Layer 5 of a small transformer language model trained on English Wikipedia (13 layers, counted from 0, width 128). Numbers have three digits each and are written without spaces.
A neuron's activation on a vector x is squared ReLU(weights . x), where the dot is the dot product.
The model reads these tokens: "h" "ar" "th" "a" " School" " of" " Eng" "ine" "ering" " (S" "S" "S" "E" ")" " is" " an" " engine" "ering" " colle" "ge" " located" " in" " " "*" "*" "T" "um" "ak" "ur" "u" "," " K"

The vector x that enters this layer's MLP at each token. A number n stands for (n - 500) times 0.013.
0 "h": 442521617382550573455484365474490397424439510526382498350634576520430447554577377476487471570414424500483448429532474555486326516501526586446513471576522410492558466407568425389448645585601473581516551538354519602457360461547468455486379591387501461517475515491610416175504457523514510447437456397457449448524470475340557443337363541600554413490387458529556483507466438406530445396555
1 "ar": 487500656391542532412380496466431394468492537539437473454536609494462440563544419459524526574377476446530460468532513413460395415559453671472396410499461453508477530448540491377458707607559489490616598516271631542535437571569502604527357561558494474423446505529598438163511617534525552467489420453505556455455469520362541452417486541594541507399422452590566546471431608379553495429488
2 "th": 398468491391449511444474368525583472452506469584448525347615527509526498591528392430422470652454412428501526507508421557484325461595468606486501513440529424510498438399498515367572606542534580432459520519172539509495288535475376564564409537367434522547488579540598443267477499484416537547450497485558518503475473472401404502422436518532530391517514552631593423554485504438489299432522
3 "a": 387429574478424605488429553433446413484455431483428507330516577557387474612517401511371532581455452530650626483474557538502516456453503649527389504450476463530460449335535435455462646586502584532593474509181580554519413510474411614521302616488445492522441561525625443314441569481490567455550401416402516457491546379428528413418489580533561329501407552481500461504528544465516475525497
4 " School": 533504641557369447520527419497516491444474426510513405454561485540401517620539384444356451511419407432548585484452539499419299524511486489485413512475548518558589585527382534390457516555505451434434490461216404591554333389496415582482427600550465471505460436566466479319530587575360597508556530460472536584567512458311437493426508559482491481520477523594526714365548538486354383488591
5 " of": 429536535656476360551477642624493489565528399438478415389588514452418507559518365460407527437471433483503445485537539390484433398466612537378401502408456457530631475473468394417497534468522605578547502556172489618485557457460484605603478575527597384555552465433610492396604554518398528442438615514563476592498644355364407546530510591382471414516473373603494510467521567469571530535527
6 " Eng": 414536541483525392493458458542432437448398443447537502496566441725440463616584434412534556569387389481419513480447570599547441517453449509571398432479590462470702596592331418480427392558513421471548613409458559533568510577323526404678539501515581550455418422443532548381587518430461433428369521485600530598566603468448573414433495535397442562467558363541424623487472600406316494542557
7 "ine": 519569441499505413506497654610499447488490380459491424410562440667544479557493290533502530413557458443438494560462518533541459434540479527461563465474532449544562522545483418445518503527424505489352452588195594574455416619386465565520426610637527533540438415557448616448488617441443557450408431447509605525490609520388462503442505495401289547523548341650519567449423590606398354533512
8 "ering": 402509551501566403520463541555517442503515307469456425440608448592441420593503353434488428535482387487372390501513491509426475487594478474429459461520522439541582490407476535395497527525369552501373512542126471422535537449406419542565479640561561507476445419538488557402388655484439560466427470359571604655498505482305512431439561523382478538371505487618499457500454589570487452556508
9 " (S": 573440509596466597429438493511461469513403401563518423356628501421397449591514410481437534544496487548425501555477490521525542563577514682471469433481472502599564512555394496408500527448530534448628500474388445491784430500464469358405344750510570468480506417414525561371464581507451396457375557407595559537414470318491503524384478522509545529473597484484535407330516650615486509409540
10 "S": 559455611585490586595440387572460422552471391465396475496621511369416468505492362452506542574498527501513608593504520490595420475552472562543529381561463489567586470564461566559591536554418409411542551515380527476630419475450444392463437665470589525586536464429469596191421569463446407544393474400626610542452550351530492508517460459483493517429602455515586434364483737637490510504554
11 "S": 527447620563477564612448386588466435529473364452382459495639497361410487501505358465495534585473534493493629596494509489551415464544500585506554388543469477532547448572486560517583555564411394440543554540358540451614374473448423427448457654477572512583541444428490581183422571441453415533427473400632624552475521347510470476519433441483499482431597431530568459371519715634511501525565
12 "E": 359482639514421553552442458576497396530458432547372376489680483444361468567534315429417484567476437444498538611468504594489381419561535541524538374449590469451571413546494535510538576491427547470564616629322659418515395378434442471460538528446482501587568510400470513270403569477455474551362563396624626511571546429448482400472461526417522527512568449543493559486566574556528492708505
13 ")": 493457545504432492509500524599502565490452387491449415443600492482426471545600464427615494507546504409460487455456496506478451524567565573482392443485528435550417478465514404533479532542376530407471574433104624551497225566413456446517496647505414491550411384494405579415465538457430470459420448351580587509565484381409483386446521474382581310500491505567554518435541494626414469456525
14 " is": 559496543564428505570511520536523484512409507451520443493447515533516443472536438499574541471348525575474513584361484546469593533524528420502576476488629502532561501519432393404434576494384598460523602490214529617524360618483435477359405765449579444477458595581478482456547566508524496504479600458485595473506492587170426451550497612371578459571476483546524507430548670592442563474482
15 " an": 578610510510497531636471474530453364644410505508546531445494481502537486539526467434398480517487511530553443540414493630490561511544458633517608383461521455557643571556503438545464452466573537552474557435107404526586390462544422335496453586517485508385583657480472466486631571510448562394557631490535448426469570478413448505484403686452396448513497428481455522561525682611532407521504
16 " engine": 613457582551478503631574571538439460482429384469605442544521417677397513561524419505516528520376491522508506508461579504582482573537375567470499571550508427440639590537505353398426474572443425463401494465282616545555463569374496415465527580566543562417365507513471554408551575441461575467438490413518580564508573508516534510399443527436295562589472406594507686362494630544407274587475
17 "ering": 400455575489556408523448482545532429577484335516515458460620509581382417533484431499510400517469367467441306469537525467499567512566479519472491542595448493555639475407601537522535472536322553532359503545155477423590515407465442461472547627579515508492468458520479542434439609560435604501456471391533632601477525510344538471420562505361391525357452391624475417558502642520541447596487
18 " colle": 538623512521497485583516507443395499556394522399576430540647452540381502692519452483420485664419507489591533390450554544426412487473496497500529434528528401588687568460528393487483520515474448520493407514372539471513494441505540446720437612524613455424482401442469524585508605549481564411366549463521509452552592518470446487419365601392389456557539341544501715431508744531457424570602
19 "ge": 519543462469499506525503574510575431430474417514502492390644564483488471532572410508517536456465417422514470444522556589514289559514460522492546489595521444377682488464544304483499572597357551455441440616219525600612411398442417490450488599492504480494504411569436528529660555514361487437501429411527653567544487590498462444349564546355446473368508416612517505467527606631465339545482
20 " located": 432562580408480456561489349437528447568417564429576452465535527423500412533557468466485543614383483540456450504463656500415518569588462555470509579558434481513661508522559204433524565482496499494451546427225427633628494490523342520509483678533592442454382495567492457516508645524487601457381583366603472467449410517499497395421579452379491391554516500563486505403495649519527476502599
21 " in": 590510546517441471467416545614464516452439544507513621401561457498580503468568391440527500451419457593578484528560534446484443527492384583525516473526569544589661498544491492404443513469525627496581447443095490623590328376510477532511488650549631529511550561429411487525488542594428571521350445486482487429457476469436520491451550434272392340517560432556582413425528446490593513476442
22 " ": 552498472430433486480522323370476495501577361667328552499624544589535450522568477411438580469500514525528454500399550626469444484547507548634546468532538442530484557338427432542440470566470535454520584419462444622487352454340446525464408674607505592513401576446422535397534470704413579439340405340467507483404542397409491405443490469361511468525523479508504547367533590661533527547477
23 "*": 566497537590497461590511323484460532515679359542504468370502532511536396535492469517462509541582475438475577611549599538633492492502570542496410448523474427551476498478469384376499437577540324454438548481234602473564320475444533473463535709504556505524408541481529562389547540701395405533404451450377631503576494430512447527557459528428517483543489446520561600391566659631393538591537
24 "*": 633506551595460471601509289502445563514621346526541464377489529546485408521475425508481500538553417419486541597561585518579523446476547558482386456491498435559547481538508368361479467549540334464387504478258616465590342477454533439515493733492490491567398524483545494404562515650401443545447449465383586535615509429493415541580460569405496497470492437478558620375542682596437507624543
25 "T": 485413605565384458596429389590509452440509442538376425437458534472383548409502354468501515475463483444446479451522574480655551525481475671538529528493508506525600429520484504478510486505482532572533545304331571653488429430417473405440413541555469537403408528500584569198503559357475478512371494270421590606470508536485527543512496521396473431400495472584537545406402649598373475518486
26 "um": 548490659513558425597503300460453548514335525506451498414567593501508484615464392508416451506536497580470566480351558477676524512409576727518519479636528447587590404434402407479489326509345477512593454472380623509548422538420419505532483626591629624453443521502505539298508493428505519547534453411417459366570524331460516596611571528559439480473491462505520584431464523532450423543477
27 "ak": 565427620568514517484394414448510496502310478467558382426548502602469569534502409638448529511406382485593461563448444563614373638600580632445450462484469495496604419478381558458573538552444452477682516585381447578643389519572392551500494605533510564466557433466583435269534498512486472566504397412340529483455456463414558423543564457542356388334453478603558573374467570534574475456466
28 "ur": 490585539380598457512388399443541446577401502522571414431526610563466559635556406374577506581376503416561502522428411514572371443665633662445502520551429440484541404381392476592521423556471505579597644573412529450614452442538497522577421526696575568535568585465609456297503509510518508470460420469489608494469437435430521490563403471559427365314478541639551494353505548479468446461484
29 "u": 491507540361401436448456466434524454526381427515510517477564527687542558588566379440547458568472523434665572449467454578605402437456589653578503447462401509527614457332440582504590633485541591555564536459309637509509313490505562537572441574632567619519541525396548442343584505511459478475438372438458551392523489439456482351395426550403422355403454554580471468364552553541509446493502
30 ",": 446487538445401529452524500454463532623501537515443449443494485591480489519556339473408497461438515535522506550538555496477530481528459502533451449501580460571551473326476401417405546533454523495501586442162519624545202485477588536431416742495481507487533465367424476440601551502435518489387478455572465448467523420521434480415493487429439504514464427611560341430450442512456530483781
31 " K": 540550507457480503505410440495470483526463506537519535382420540534437502497477492648451644436400373532456509440551491581608392574472485666504444474491484574580581462546403535531573505568496464422651424370454526660486425535460518470352333582526501591528392508394526475041511532441522478454442463352477523506542521516414527489493463530442448481571488494628442539406538579518377465527456

Each question shows the input weights of one neuron of the MLP. A number n stands for (n - 500) times 0.0022.

n977: 521409396304522557531500555453557576487492705456583469449481510452439439362601437339474599523459706610421493674496421598560507600504443464448521545457517628473369380493538500480379609559513442454595392509502329495303514431452381513523456500422411350352536358541456460534469625514550438413523644651570601514470498473508416507530547509664500507558580547513446442546472326433480571458514
Which token does this neuron like most? 30 ","

n675: 603303527582588469548398459441497455328589542453674660734490512515389443413436494336546311508743770439655620549520505626515485674427401433415450686592441404545429568612531688540429359334464416314354409438500486465506539636509560438467562562404484500477480509686376506511489491391316436429648424550532500528395586532481686583536704431645481618441482577497531495474500468429562474566417
Which token does this neuron like most? 16 " engine"

n732: 549636492396664439425505456442402554483429623505457649603461564576467483357462517517508519333579589557569633725488477631548383502527520364569344452526560495254443489567543580472430417612493521586507506701558566547254442354491351610418630353318334484445649545350451446533417435513531400542493410602521539580508526435574379423536439593554544456620539705440468460476505440617398582517441
On which token does it fire most, and how strongly? 12 "E", at about 1.3

n221: 548357494537610590531603505448478527533427523473629492403448526402548530442561407331575534395550635505477407561490677359503349428427587438675639494582406600503441663569492589614393525285623550324492488322582463458573623561705642559514572449514516539535676503613235528463518506522394475503530582587382300353578540430607548511664318423442549429557414567571516485452613500618449632497665
Which token does this neuron like most? 21 " in"

n700: 545505414421511512446526378550498557476446548514456423483290528453500589549507554552527606571500598597307551383502546571451530384560404469517481565521544586406459570480529446412324631492420245459509464533563528508436469412451515541504569379492572394560522378588600380560538596521582561439512546535517473422319379537508309455485623662634716515550302477399536564599493478417548473343420
Its three highest activations, in order, are on tokens 1 "ar", 0 "h", 20 " located"

n227: 509607307431432380537413532461407406629607608550473542538537598580438315513626634506525478375639554542554682494627434448328377426663555387603397571516462368459422452500667527552503663607671344475475641628597430430349556638532425472545602478449578383485404471385297731586553543601404549531541503609376459574443535435554509608506380763474483700361304588527368409331645350512528715397512
On which token does it fire most, and how strongly? 23 "*", at about 0.1

n410: 506506621472423547237726500513361665495389600262470372591340543503588562603401516447512624538616456437509467777442576566469509497370534532515503344370439497600563585640435533532409476296532512613486506383607392477365507442427627414607642466319591584447403419589461563520448641497571602522551557445419268558475355709460313532522309589616500634514698652473600478470439517458598603481333
Which token does this neuron like most? 18 " colle"

n525: 513526508458495453598554711565516564445458456377583593488471582410452443511445544403500564515395595553508539518328651267475362607498580528557566649458481463412400536508573413450620514553564450403437564354489343480403566485594562601457415408478402373433593467633221558498298600362513468552484508477435494530478365500407454586662513505414602452610391619506404463534709441641430557520597
Its three highest activations, in order, are on tokens 14 " is", 20 " located", 13 ")"

n682: 700523597545584543578523484509619510467663619555626478595444580558480549433399472493473503764576464488441537423512595316584544662503612450434519522564518382493500326530736667486421306593464252494497472343510363361348519590613268375182431358577360456269581483413486321582460524357407567593639500569568437636674591524819510477462444690609544500603330764552427556459773414663424424460500
On which token does it fire most, and how strongly? 16 " engine", at about 1.7

n340: 398477465566476500435508619522554503451541443488551586564526398456424540535464673511604484377394482519342595417534449420376429534526480511526382563377542471570402470523551443610533460552430539483344348545527409314552592557492605529327461492570443359505403347642392745832536435518478554481538595573416408488548487500417604371478635527614646444399465446471293389458382500518457537433600
Its three highest activations, in order, are on tokens 17 "ering", 13 ")", 8 "ering"

n881: 460293559486483420439438623384491578351586475440630605574440497382452527209443425412626403596639529492590423375651610601512606578616531459503347576528644524628540327572539632677419448401392368528342522410567358471553531503607414478401664509587249274503518447467397520661514503477423449429511588565463460488391558721480512626650570623437483353361574483433532344557520283571614432601479
Which token does this neuron like most? 17 "ering"

n753: 460472476622507630490535547562576478335563626569431598451437633329599477524433570389523352377515462419489444444432464387304521574533534535380493491410576523449474477544480742563559470445437371512602292422540412497389500697492452478556461420369414308394612521564519503466535335427402500527519538506396403547347712474389537483521384421686611524555585500460533385596458417454495537416418
On which token does it fire most, and how strongly? 2 "th", at about 1.2

n102: 466511557678540471332526472407546511455868509567477560470441506326656503527515619319541444528444483462364477515528352369582482348503352333425497367618458394439526629494671548469461545469466535390384488446584489516555557311509529369332535419491433435586580491608478529528468518571475573328657423595513552486543579736526626385467540688546526446535633713438483274686477565280440410601564
Its two highest activations, in order, are on tokens 17 "ering", 19 "ge"

n876: 312620564561510519570557636586514508694494640468428451362516543331494503538489424532486525511554421670367680444559468636515427572412479397508511627524637402483506560456644506541526510479379640479490356473617447397562662410509470562430530560538471531522441497578380637518395461527332329318599614482456587562218527466787491551692536495553540723552384590500335612514586516492506359600578
On which token does it fire most, and how strongly? 19 "ge", at about 1.4

n220: 530479390621503552457384524615414452539652659614630549412305419443491573376397549605569651397674357661571373730616591593493670488508450441552479455421366399487497595509670641566487362380399350348630651473526485388516621457602312485343540384607423456546478445478654365573540259612387378513610667757581441503455633465603347497503445584605404443709422529333417590484524462497599480632283
Which token does this neuron like most? 15 " an"

n954: 592649464633486480491556507350586478525463542428498498452550492424684491487342612397492404636477410472536445465462502346422616498486419394347473475492489412596475507445622481397487491396593523590590516376595559396537491445616619505493513539440595530453465471590597475458452452539664500412515723549548336507497507695503454490510365555337528638342388503399396561470447319304472480446373
Which token does this neuron like most? 18 " colle"

n61: 428630333600374552647579663508417692551490481512666408521465219406491542506534474323478531573401427706317324485404611389296638624418464355478335604533433553584479671584707435526524475314480435414500422491503533232405443577319509454484651487588541528521528523655330493503435488427539378423496510473266555632351491642610452443646515449588527856526371471403469567506518549574510511358416
Which token does this neuron like most? 16 " engine"

n57: 395424561468482682451522572433475524578503725505373544462512477362506533556556392247624641356545743544552467528629432539480367529513337506353476559456550523421431566330745519657568442402508592446428321535537556567585510536521522599422425480582599410624378523511461447648462332486583430558694441555522460389625378424454483548605736527591485603490355633466566477449405431500370439470358
Which token does this neuron like most? 3 "a"

n154: 593471594522430711541503679472436577524612503393619492586487467497577524292400482497603482623707403462494593509562492541402574418381346506378401683472419494494520348474625617661641551316460441643522657534518564471432460424578384555416440536503332325514479512366418549622366535178455329506496512468454389319381571364487395627549468691660600554576430541438535541435418330515606415392544
On which token does it fire most, and how strongly? 3 "a", at about 0.24

n874: 592557561363347601566490446412498516610583731470572572492410414606586407449527444513512532540508595570533558473444684481559475407588535363565399598505452539553459548493546586441496577518588376605637531426485303471420542567503437559496411344495572584476473317435537473376453436467414483520637272542495565441520403579457555556528514472602481465564558585443459368591545350570450504564321
Which token does this neuron like most? 31 " K"

n897: 543468563742554459451552558479347562465553512484577438534574581480517525454366613614497475559516733349589305588507487362451503551523402418325406583585384539592460511539588512635430485261490431607444485619574500458369481646424495441606542446396468598484492465707390605573561458309637544320578541473481368588636554508506594545650331577468378517368514558426579531371358333437529400386547
Which token does this neuron like most? 16 " engine"

n359: 820495320625381648458469419434503441400634514467490444530462333500535455481508550386484452423461358417574636537607733563412620664562477453513398389335514705525491482629510439539491536534409484507446511590486543451417479425380432594472599549307503583593452489463466773609500521526402519612503456443274465510481523559599449604497518510514500551495604469450451470417344426463467510440403
Which token does this neuron like most? 24 "*"

n946: 536440416451371508493505541576569487471629562410465382655617466478467498596495537321497593539463529622305398508414487570342473458585539474249364569432416622438334368564497494554593522351444311488353472408563505479605525500472441583519404472320472492564421489412619764543421430364441516478579452521476497367360526492488616650691360567616676632387562669521431389560471494596420544477497
Its two highest activations, in order, are on tokens 9 " (S", 11 "S"

n1007: 468500445514416384527476422329547491539602543431457442543586425439582576405546530581488342362405425602368576514517495349480643685454434591453574577536438539505457439469669545439441413546431574619487356451502484565614601396535552363419637554385377505318558420393500753511476495498532392535494447497516431454500519488545461523510568482467524419404388444562427603556537436355611483531529
Which token does this neuron like most? 17 "ering"

n788: 559418500536529603548446458450503632490518488544497460529422608427450400503363637286491497283434591543551681448420459333521523667495552537460688716583557459424526440506425433577554432587487454439358558517562555449460540540402434359603809380291550383526544461566195465546439547678387541602585476541510577654551343415676378675497540606540746497638500671565391449398483371526464479503402
Which token does this neuron like most? 23 "*"

n247: 468657421594531732509390502454555606541546439297457540483574608433600532388344455441559505463541448479482627472516553320463616654627556478382535483586568515604497458525533627476588565671516316340330505535602413514468500481454437414387607434386568613505567511381497426495460572391534582550522441497417545576617507572407531622556382515460534411407460462480392669608594426444587592550523
Its three highest activations, in order, are on tokens 11 "S", 10 "S", 24 "*"

n570: 497403466423655589561418506438527625451455678520631500497289472621582337444400412412723606585558485633323709566396701288422713542451403408640468600459471521484537732452506570525477533465473473431500342406525551605415442641490426534469626416525634618603491509401435500574473512433546331429570459614321413494341218457507583578525476486478477482374628497443346486445477503652494758405616
Its two highest activations, in order, are on tokens 14 " is", 21 " in"

n240: 460386454542400503447503463447554508575621492522479344561480452445586495451401560290425445543500424553513690541730456415411584483601651456367598494393576487357404645492729609495415535605535365438392571394489419599418550345503698430529539457286515382457513363368558477458488581558520448594576391472608362402349452497474529438584444550440549418599462473486446558597427445546540456461541
Its two highest activations, in order, are on tokens 30 ",", 0 "h"

n778: 622380441542445482264659502296546450656544650517513318515592377469594456600570438568624557513597548616433635333500544392554469564395390470513485494418564414422454381436674469432426491440484539521471256508532522489476500403495551476433461492382505456551555398462677554493495482375606459505663403472570471512420368487622437564519601616568534463363447604468381529547395417464442395458485
Which token does this neuron like most? 3 "a"

n401: 580548502492515523497488463398502503524536588437442518494469597489580434587413452552496552569512667518390533604455458560471457603540530496575471543463520418553427467509491494485427458498545383519529543552523408465368532523446455602534471440321552545436607555512399541525416512517517461516599496471534529549557445516516388486553471607535508558544474612484505521457609532437493486441423
Its three highest activations, in order, are on tokens 14 " is", 23 "*", 2 "th"

n89: 500438486467351396495521462393495582514660448525550480691468456524751553481420530261508401479545562546593293471430527397448540605543283422641390494511566415475370497526629453483404478396419638512522478505500578474481536449654607626337480489536563497362564516439392441709430564315533391574616592379452365549500459447731489436572526510511561530628593466509492419332590459542514479543542
Which token does this neuron like most? 30 ","

n944: 677539534622402585390495298437423446623591500459445558469514341477640578547611658537614551466480421628458515560556443460450625418361349337550471531420540564505452579422678467513377500559495603430349428571508558580614517505617530519428459542626548561463485531480373548609583384471498386367635516456409394412490461426631554483616453519468539557409529663551505514419417506355500505325395
On which token does it fire most, and how strongly? 21 " in", at about 1.2

n725: 433510456645498500451432437605471347529527469530452669526481557523639458290462520458464468385587397461736406477543542496500524580525573500533527498522477470487554512403502697657482395493538445572461487508504466488538461580576554488531646480604508628450648559447518564470589479471502466432495513456419479590586533504526617506432512468536442550400513534481437372380463391452491523534471
Its two highest activations, in order, are on tokens 29 "u", 17 "ering"

n940: 417592316449484444555544681464579417449594414443438591567536482362712567296500571363518437540416682568448438547500578397330530640583404594614589563428532366432526442397621471513423430639591426478604488564570469487622679566635409525273605497596461425325569528471487675522397464655441619531518600606553480311626334620595318491500398673394801555456540675305450530485497503544631414503541
Which token does this neuron like most? 20 " located"

n939: 592595370590557622500404505438657510581609612315711457601489545443433637497583540254515469425456593611295561313473425554452567486521471522536537471543424500559423457480589364668548612391558503538609365515555439441530567464451574483413467455505524376495461431607569520483472485256476503399638422584465466455265535497472497544412482456465554602462516417357457486609602403579458370405546
On which token does it fire most, and how strongly? 15 " an", at about 0.021

n1017: 513372575577557638517474531562503645549460668436779423467521489419611313449489469410522416484540626426266401562567705473517495560529628440426422443420627568430413389479535646625382410434349492399537489542517444433489537535679439553495538511455490473460554492535500563477674338437549403539516638550406390604466578598500464407609413644469402519457539516458572347519331512489566641657401
On which token does it fire most, and how strongly? 14 " is", at about 1.1

n981: 489692405618436473492549391533508428445626497388618485463485514396542560535575703421469632549349451515440640409397573359306441510370603427629647472529446595673441693486514494573500520553590580503421584649568558452477620403441475425370691477575653374492522486439527611675302497527574664554564386494304463604506521472635415401503500428305521528505503571485448487352503494569554490262348
Its two highest activations, in order, are on tokens 18 " colle", 20 " located"

n193: 613582466509578372514577451510444485554570632514607475686373463567397503349464522339548311497630582514481625506601441482268454520448506538571355737551481576422500494533599517611307576388508536696569576304755566510503466356665664503584523432610686439615588619515403493469368587407420560363548459546267450677303465448390414523575497529554553568520388483359372721400579460399695519376572
Which token does this neuron like most? 28 "ur"

n480: 457392487582559556351418403479581519670545626626544500494351544355667381544532611482532485334629442646607510532524474468557433527545618505373440464497478475582511657539458587557617419505578522400605383440680505540492480459641473523425500457459505592417530544412418456463534436502448609551657542462478442598647600510563579386505549474586454490622474612519600509453376445458314600449311
On which token does it fire most, and how strongly? 31 " K", at about 11

n936: 624505471562472577432540331318485429470519518522640566659421453416579479450409526540551548507575537546479503578527647432529531594461478444630383685497345576560489517540675542524570399290425495468509577448585510445611488433647597604572519497639488571619548542530427393555521556532659295406494455462392360558490524645550513483511379527479461696467508485472510669630590449633427445615570
Which token does this neuron like most? 24 "*"